Layer 11 of a small transformer language model trained on English Wikipedia (25 layers, counted from 0, width 128). Numbers have three digits each and are written without spaces.
Take only the direct path to the model's output, skipping the later layers: a vector added to the residual stream pushes a token's score in proportion to its dot product with that token's output vector.

Output vectors of the tokens that the questions are about. A number n stands for (n - 500) times 0.0022.
"icular": 312786500544620565380449495462464495598867504512424460385679513663545620690540595746392327185633561433623723413496657711656431623430225646537528301653245730399799542556473642573640171621396748447667618271116445335396529531608374603621586773526651356442662575485401361360595659530446383567811291603461600405716481312672430524475676481585288540350727588510453365492660585397516385281473
" population": 380496366786620723594558401737388715547747450413526359619584343461460484820742488607522542614512423685735461275474544654788589341203157763621582304381537538451560407565531452700513545346317352684448395364362335144309467483609487842562316700647520431480728599310470546631285373443740685480664245699513470492368601338697535482509500466518559559398486728524364439519417491307452427513333
"und": 407537621329830468571574582327428591613531620507521475354559363609615579527325428533539538638606466339637548572228454540462559556556646535459426646438427555256669249468876599399533574488281531525317513362555450332281504406676579285445398366632683497536420437338660492532507525696464625407726520702655521654613576611515529564484376524594371448672474395464607416551377361422677476400515
"its": 515511530442421521360480681354403550582600618532262597395683428566461620504500591854567676552489554449432397504598529756410658351442547415438578478362584539729572555581382635508635415628349530388635422661573548400575526323396592451454507584726808745546434475665622234707482541288703545416666581750283477693625626542548644567367529498529534238481454650270318315582408645347543309222368
" Zeal": 349549511475305500464336470635353646725717570522415307554693434602776459496736530618504454343457300589586338461593646645674742363571522696593474463489490646553631290457519583611357569443353717736565470546358424397440460425579539617394606763464579523368607508560374583449552482707545358696521269500378476512429275329778441517336596447287479528584633722723484271610393714342325303471512
" time,": 368693431352342578347318203504435465555918744653709173623638459461457204379500449504288564417607491496617675450547781670724460532481542652531426495484599472355680532696649664491692484379439582424638448404375420167632430534618246566558511587609628338568471648675397597527345630321682408647623524587355094339336431320717374678467527415640548668441573496481417221477421654633634445451482
" Total": 564561409659536405464377334709365533637314600434446390596598735558649391378464570556496674555586726694704594642304517453409470307478372606462510369566463551395345449471625416275295493438261503611561497449538443500447321286516664462656660590433534361309507541496403600583400506544227329433533332555441450590465608426441352684508641492402627634450580391605602311633504583314602433504496
"gin": 765584484317562504357513541403364328473781782625538534261908545622473707524581382346406504262520593509595365529433500672483605366556454554438492413359489463632477444583821650655760540367256625701701707491488452322320261620734607439549359377396631681513583465360504505367339471392500433630486655280368565737347573358704368667500190497576482571492747729447345296603656442275527496531591
" player": 437563666532391568407240409664442496612504612555556214389525396484567638486496452566228576489579363399583442341478649609615377366712431574598473377600682480461564437567603479333247620476557511238526423523460504171675281485723554536507732409489510429511357527479354420450690416546629462587300295558377482763574316448644503516414839479413661772725508617374545405581401417377576484391576
" Born:": 453456540359566581601425356536474569697446697617475563589830537536585398420849410443504433509480496606659577533348759488386754339437404467686385321535630718700523508340780393328434360509414573707367472669508727300248307409749455443426656541359857444342392620649368650276296662774466462496540510381611306512690423523628663749388422431348580475709630579782462360458413679504551453270617
"|---": 459633684680358682524338299737417766735652655589447326505709369858727522491754500636372431301411474793712478429413581789801646351504179567632311273693500687651652266561635668421470436336264523749579390430258568264293246419713405565472589703548705431327619597732324505396464572611599329654541222444391278664399281321723496676302527429351534586659706562752401440659386551315325338383450
"che": 668452767311522346387113562575488569407634659500563617447565481489523351415433387594290545540511393693552425515441351593458597392335352612693177549511537457419644607496495390385635456389675500747262504512408478560412572239744336398340390553477551563477635467268516226479431248459747611573690778409386537580354378606609288542233371487430564303620716566589411496418592691378562510316508
"fore": 757624438630623767448209527249429719580487559472321282508982568592481565488689508491460473344576583584562484254674703723571672630412472366647448450472511486748528285594669729509555608400243676599832714383479270422672467440520428639411638627487746367360681656649663491210577591471651575675433530445381372530639434391747379402481332479458402526535532556752319438544572607373516384687635
"id": 453581450249536497387507648429469255633573697470660656456448624450387717608464328667403355471418792346634510535347381567442522583522677472612387537582649613413631473746491443428444436519439609250399483544441477536269515601373594411413572535699543618487363515265586262398312587530601816457464569342555450528606519523509840336715693518413549482465466574311526386561562549636464567403394
"cc": 371398507431425507578551468486466644759602504510422552396515525631575514528722867543504615405636295568614677453392659666807577619539411615731242530448640627616492366530518437470516472463326529536251620542504352500512577537638223306522444435291556312473607574479406568523722581347648674497452577442416381789361548443436366792508545495425452588400563559682603602619550635609465596196408
"ney": 384621500445555444509606457454473732536569496386606372572806453497500533454722467578451402184411528691500251594632377500571335519314400378551392535873613660421419621500324533374652345375496737811460575332353583398255332348439582381362612552227790206482726315757424324619681385651392229739624404457354651769612267538696386434218581493364576605714655600445489195576351650571439647265554
" daughter": 492472500569457609509451271565397660512600529850538181349596500515562433702711341611258492465381441453661722251547651512817456505496495487581516441306606739694634326327660556487366451430539557424422569408274379309400407466564592463571571683395488569424647702641328753305405541772791374464682715719375415570355335398528575514326712443188422416618573736833232601547526328397480588330456
" and": 534554454489598450542393441486537345343465377506461413535291544415404405674421450560638460627468481345334470655663408463492422545418402428465662728592487394514347728492624412558528640622672627489619503385627477531445530651490468436594323397408333543489542475531606536538492613420577545413390576512688461354447604448480478303540655499446479321449484405309571480330568359661570539453602
"vious": 344479691505215728334555623429460894592436636492395448576419580743500390583447614546416446361508449624692696326347602463683586444327353760606432425455436750728600243465685762313157529448620651578646541243406430461551271375409483740470465636629718267362690440905407349445675626733701610496601490398372464424558580457601411767423508500356701560504514483594500533699356584337508237482689
"enc": 470811545382455660607595563633440477801628596573266801393609581539509765688512393682335402297588504412557406469274736474388508411594491260546457455419554290357762736728371604480579297574460599225536433504403578383305426562390438607369597612730824545439488596740464547571363618474261789552348586588566486604657658431480354470640544470660431390445513527424461579413472576624496473546614
"ather": 267620607646617512532458428362390379628606377475455464136571644560503508547714437448472316352583500459509591355378664594555397591738760281301213681454620401560696222472838618620368354490500639451527316505217487332428466380620500487438476562407700289207803514557750451366269437491463562462496536334262420666540087353611612761371492510438433487352788643500629637590560510200479268287440
"ten": 489508550334578638593407599555389937392500555628435447340472599583462734581459243589413604450430521660525233540386542650604466452396606484526326467356517822523328442266672450566645361540827473636364642224408469568522544332462405453211543587564634477502765684319475280639447426535488366781469388571286433476518496588674268744334436498539712661686799380247510431681442526455470517500521
"es": 525426731393618517365461715446511474435401325431522560478548373497468629727424361551489450692439646602385647544687507489687403440424695582346456333517683484312338603696500556416429223557588482554530486720504327558424590729426668616767336431699549393460382535645579370645598467325599684423331547456489659656582669447435493476306500542365357356652265286334503567398681671715597709473512
"ended": 378592460359514558496540469665425697701645668582251588662401443675570731504436559491573541172277642236500442414513574496705448504415459258757435510469504472448564596451576504530544340711346569535696373439248583559352459430597253508385652504719694271367446646543534450610386493841672663598500621582278565598801482422455655789379554478491690313809652550519311680577353478403625215593400

Each question shows what one neuron of this layer's MLP adds at an activation of 1. A number n stands for (n - 500) times 0.00066.

n216: 451524411329395560579448429494271528478500389715341418362448378593524579691463362410377509474390406617522377568455500514461526431455500558573306584522485636553323527444582329559743507596588360567398639405449421974465516559503445468242530542490457475326544506487560481331459378439519609471559559571509556621523533663407350616364459735661409542446382463354401590668698693536548640597404
Pushed up most: "ten"

n67: 370384222516500655584526473460442311453757430682500364405513497427380679653610437395531566453510500405585417580522536560640603590519459578367490438424488497287457661552568532634376587612404680556448779424464491472469315512536469497500480532390292475515497482506451685450483494478571354450615616381485603649491509662416286519617434447545339399429566555536600095393634484407513391583323
Which two tokens does it push up most, strongest first? "gin", "icular"

n76: 636521562474434482609337507674489541467600497313520449438430574704486438679379454441579578458497603657468471434540381441514389476373557635550292486452582626522597734507678413520568514475523360521475559648469490561604590147646402448342329543605659654396402612467520342531518529536571514536426630514522509394493534697725517448556372854704675732490528487379301661203464454536451412270516
Which two tokens does it push up most, strongest first? "che", "ten"

n65: 560372411607431470500647482625481536555244780401611431540485504466658339520540603415541572695463486442607412515322303565342401624421627299575543455477401463520392619593510271409353548623458570424257186663515456473602616654427631613486435444500302470642584483366646578478380298127371332380348467467597540459514675431330408633577372459373467615608609663236467472497384566433380493524414
Pushed up most: " Total"

n35: 612432485548703584352324419538382457417594467415723600493510513411384707566391583439493357574408487500503339217500330321493490546449569448392600455388408478422494450454459415745497503401673473681645378328348560554335666528534497618593517500587599610251258450551570658432394487568645759386697382591422556514378521635590575604351598804421366519557503478403613429390596587533388478425532
Pushed down most: "cc"

n96: 450338709519351465465470538605773506645422598404396622392493487277438577705469474543514574380441551449531630634520376551444553629416636753500550214444590547541319497370500338431419573234536521527575497333616529532519484384612565388545459448571625611272397481648553522643583538571592514446444588357487537653730570292611366654285486593559334435506405338503466668432407600655581429377577
Which two tokens does it push up most, strongest first? "es", "vious"

n6: 561580316545450352556658416656466635472508588497462737543719465462515434466551462643511510576526644644527612401695561550481440326589522817702403285691397753534666402350729631570396474370419677713481518278536388493418535570613531473483536521649508290415434510579261497191516490396340511531385567627416520593576578478444471552521672293486616615422173567392272365528565372407445545466514
Pushed down most: " and"

n207: 500532450266513310463535544561432397420519387586419427536351521280507645439294712469576609669500406391534445559581565562417319661690312493526363587581453574658480369518655404542269433433475285522358106419690503716510358645527479421451485367643684630618507395552540462365682290615616725469657659588449584556636569647380533298556449671482449560435653621687596552454479441667663631402479
Pushed up most: "und"

n220: 435562629483398620646476430526568586636742655461443412538286381599546459561402520463384478431581410680465467673527359704608785517484554376457652475609510506548432441678418456325541514291369486587580591549437487320628328397545361299517167737391401490368525396355521549322482545357497507457589420626432663554287531360742606523296679321422517450523444366484539713503549566638639556448490
Pushed up most: "|---"

n195: 506452587497579344592642485455540437528410477520592532425571430288546603634497640583441500725543369509483466594414518382522506444395722413565613491475527266472710743406404439454500549448375597327604379407539539337286506683318583511552602586591541693641427427432562553590437536414525367534414489491572459485380642639337506427592509716485401388520569376546500526598472380532551494414574
Pushed up most: "enc"

n86: 298302657431671568627272528620400424717640503315583551348443561372584356548385444662410681431433301462519299587327490364500836544507489384389469586366491554443561517551653433600524504519376398555359490441621374471458567497392507542480586775503656578407538725438422438569446407513542591438500344379605465489391454198486500604613455512557559444464476424488433312437503523391320729689546
Pushed down most: "ney"

n89: 441444603756552696503562716519552610449580464497639390533521490731480342453517398468277473352306533450670465568403520329221556611239493601500487437661570441584409450424528454221460490537370316463521676540574560648393549432438474506423564397570599519556262516554556487362526746538484425614514519641612571483545515507380415497365378504409383710572584318412687746670557570515583535547456
Pushed up most: "vious"

n58: 511336494270516378511490462712440406690579261390735326407599275591472425487635431507428572549584586483490529483652510500414316470513426300361497450503440535506416493520464577580255518411414664312450372652455564384519570541566497536586442523516786674531524224568612471483434692543468618409493494531513605415700556448542441728292538465741661616445548449345493704668474343403529575545565
Which two tokens does it push up most, strongest first? "ather", " player"

n21: 522570500517667612471392478608408510579485535628303371780669482443544324467514507638743565358584318347639537362379461446433503489650511663715703731619713477374624658511595517524493551629451675475372388500730440389578503440431421418490511562575594319548340513517461436424519483490403493710434500633434659212486448410537303723400377443650461759295464596364635476466670661667357497563558
Pushed up most: " time,"

n204: 522602471309519749608381518431619487497456300516497467668328380485496576650514617496405538512682455510364658585294420377533500359400460513572782420681554452727543504438431654667493654565317521333669465584697457582751602523410313420537472456500371707681543382613497697412457412426658521546446591454526526475547286309460617479507620717319482588510349684443710570305470490417500547376590
Which two tokens does it push up most, strongest first? " and", " player"

n45: 497541536481558594503526507538410665662326299538638330604469680681527406432331478400326436419653553566494541290420589486319383480354328579655424524500662448522494717296365604367652579475642368610728459728617472422409373565435359481478563670414496500391351619535556541322453556663581622456390478550664417658673545493596649545432395500666507503625487558479531276519560379653697503488535
Pushed down most: "ather"

n246: 711158657607249447419535467429534437349590598531552393496578514688412529450588414712436471293584691561667497669577479169519479327490422437444353538557563384440486222553558352290504585673357357389322675337583470561524514554563638510656507431569569405379427534404333436544332500687520716422526256340430363556448464558607647503625649483437460573412370580487742383389452521478449610544329
Which two tokens does it push up most, strongest first? "id", " Total"

n46: 472500617557470178486555527481579452374566439463369612510731627317426518574443402458386389434598322675534593463554280585590393412459408325219464631380573427626404626310556435426618507460439591573490399310670540522634680555476554601697487487509441568545490602267497587567361571240450698550473472547411372449586381573354571325532557633387576366429566543620588322420516443401547591608450
Pushed up most: " and"

n228: 393464362542562487446611569485557480706452578485649533450427397582254556414613491391339478695648599460477645381369436500648494451424602497529451558434449423698358503466518479404451462454869535426562575223519546579518458526497476389464509506488552451628437468538558541547462500568532710714274672357391486490627572597306431518503303663515373554474727460422535518634570323582476485532485
Pushed down most: " Zeal"

n82: 725448538686554511440881504529686608563645675598497581278457748559465434529570457315533497492532424179449418535443576548627585333454224506460559569555586478397578490521336425433269237516645624344544612542556581529533385513522254569437483503440321542531426510586579464479600403636265577602536342294394346436620400307496468523363374584371465604406528503563599580654493381411500510600477
Pushed up most: "vious"

n11: 469750364439357636643400584419380369443559374444430511597357471331442343646648570543677572691510543467639378453410378330420494624415524536393507552562552420164366427582506516490507735743403551450650342477497597691503542472641545330541507337579486441593483581497493503467477491535325547500452488363642607486710533520391385433558470599435507458581543396365256465529607456383272607559349
Which two tokens does it push up most, strongest first? " and", "id"

n14: 321585380380471679599309410510552722531478427577541413622654616720700409523420616325552500662755411500321805736345599519418385430446356360448468597414402618437503368493291357615557478569542522625549374575629323577409469387444510578579493603340391574416438614517683567640563294582537413612584616410503665397627600349401478578596655451256375348587579378568398503534541282680439398537578
Pushed up most: " Total"

n7: 446655575349814590335330434535560494526311493597460464476518540536594441510358382602675671337531418677465419775500595621421416369422341506599497636548544604459680517537594564397259374497650476606597247534614449494636477573598215575625719427471457477258622635380463506607518487431449566549493532483348475595329562621373633411493607366400613665667404503550441625276412448491356409570526
Pushed up most: " player"

n37: 607365629674325503588571623485773437676610529543567413454266681458540482297497613563483569285510352388528481607309529539417506587462571554486598679555542485583293566559441452292448277393494523382434346457666543562544667580664418475478503506210406426500530654466448699473416595437447537547409488454298594639516586430639591425560560530410543697475477521494369446554785547488522528346416
Pushed up most: "cc"

n249: 562469579386676387582585475569471433460293385461349563238457291404699519559433603426515513550607591497594438273520559396605384555507550465464472529574692394629543661548464411330469260374338812277361486626560592267516497613503583387396737392690581500328415461384314536746451519413441610299342345553549452349697597500314457494476444584588455601441500529320575647567507590657603430549457
Which two tokens does it push up most, strongest first? "enc", "es"

n54: 353454550387569517380608589476537530609401608558340500324333580479493476573328428577493503471490454334539555331632594528442656263388167375551435313425685443388515503458395468440487617539364613419466322513634323426571690449509488577434396456550386531819533470658378552559471406381558378577587645530424410429459582497577424437491573691723477380326549554465613553610528341278450546305553
Pushed up most: "its"

n102: 666612572420556406629651646652485559548677441503493389435441620412544418466555586311206326340522590586533364526531543604429553525407474428485572312640431703580334478350480581521321500430367540500747518605326426259377311410643510462652561410245492507184746507521511378427541483507381529637533286442557423403355309434633610782604584301535645364486489417428570541351462431264521569480671
Pushed up most: "|---"

n218: 488470296407603520454438758391477363339344533578464353440438324516450524399303514564305412616740582481486489485478556492602511511514593538663437594372493562507468369607553507595478496497525729575638750459639381482366427444514382489349721511307508454597401745468370546413661326511226546454546615443549358353618412209358614374489280474383185576525688407365275439331617525282589589762738
Which two tokens does it push up most, strongest first? "fore", "gin"

n152: 555447471490395372504378486556381592344449432533413526556521247433496614591602517485409484527358417722448497305688621537653354292278478691500687427394360571668402444579799503490379561709493489556375507419626461641553395393449527331614730534713482386473553477401552500553414438290346263487600594472413490313447428546360649509416454520395668524709409728519372403721616447537454394464536
Pushed down most: "enc"

n217: 400359535473578552536380315457343523567382302669435418359381452635371426576543544556507417465514405535588440274619608327434662476698500561500591603513755477556338376361420404322462500484712496504348482468475609533523623513438520510595296510793574361603572553544490729599333474426331375563529356574529393591206484376547629716405796577390511473265355419465389537507483281547430406355530
Pushed up most: " daughter"

n130: 626506355419324493624579708497608738286629598454409559503560551548480639503457403410483521331520396614452411424321681295449408538494456551399481575600428641663613350497405560529539487437418464571613609408743634402466421627446388410541392591460335332555513345364465393533643409628589599515537385589428521379469374546544619653324329365564533425518232467497596597594689369595401472582420
Pushed up most: "vious"

n185: 598548568710641665375674344635459500493485410719552591256511402306562438507678582619358389472296604432337722362697365680474349504650781490589429556507280606390571514489459486545404269427462449532557540410608500598703490573596510639431482486442500594585595406527557574583415583534490547307320417716434450415720310504471449500396384660427486414671482272400493442479636661424558302276361
Pushed up most: "ather"

n30: 240472500436664610206371429566312506340489544487453522507511497441436583582429500560467681461468510319471536578507542414343609531670251554786632391513494465409579598680355360568583547539388557252522277412440602418358449542284564307621486429661567359626514618463590533454248588661523578430558497563494461352587560521389358385480514697851472578658549300614675590463507507488630367520566
Pushed up most: "enc"

n48: 547460486442555405574522347525738472738551529472478436466453448668469466398619540581457400508604647500482617469544560774150629367507668452465650701580542507276390477332429504368376504486548677417373240546542521468261276665772420729551557264395600436564650507575369734375473567569812569571543595500440566492543463557465715675427710782541602362635345458384592608471536688413396371676360
Which two tokens does it push up most, strongest first? " Born:", "ended"

n248: 616578393557563507517344507414392551478442551466326566549655632458583372589540566594418667652630699445728565483595588416493599417338622425439555295600566437458522671542531331583334584388255543608524430572335432592401529421458315627717543437306410531371437430509371608566308412343466447364429555418567503571440535526355407640459682447363516525472487485429657359591432397318304413332565
Pushed up most: " Total"

n244: 535385694423362528398506372462565518532580616327490705634397480493527618522406497582549467493446447676463437412555398511285728444484545421531619708667521399463494326586598611309434483528157524553342594322500444390465461389466487528551467731398423359571659360487609412430506543561622399383462571460358355823468410396521381542445487515451296590547413589533575554362630223541341370422487
Pushed down most: "ten"

n117: 480339425567535593272617635572507416721440568389592678487493715740487480432654540473361275518685548541677449397488516527460450497479612419349453576582302562479452439333479658525522357400432600703594455372273464401509404453579427491564395408464242464518590390563528515433511580433375345461735356446473579588439557452500558332564539489577264457408605526486513473457397470407639388393407
Which two tokens does it push up most, strongest first? "icular", "ather"

n28: 405490623479430599493560408637508527538637535383405338679594454326337533527511685512717540355433333525605490211493634290268382332420620450659641527645540641723445434410459464443460534503412496598538500489559442572521535317527420583497595360577673541463667391625313500408618419737295352641631480445497648586615316379388326460373633303290540620733394268523374483254552399535292528429289
Pushed up most: "ney"

n224: 587379388535457375592532449472486418382298813616606518470459392412544688559632662496670215588463433669667469507590315507319350291471662460307500726296473485500425403553601318490586541485374463380584473547399522484566698497435557538433577429522454597534480431484441660580471233353412510506462364373457503545599602513336561447535682607649373413412443503569592420545620589444497272509405
Pushed down most: "vious"

n95: 170692613480350422569552536547581607618552651644339571617562357519670455543389392485315426504460716383451427752596591523422275479490383558375659382493552484710480404286269417403771373284514442387552579496450537430517410444608578638395390459490421560647709464551682540436590388510577392372853447272497431372751570418540605509688392528490553548616532376545475480346507561447520581563480
Which two tokens does it push up most, strongest first? "icular", "ney"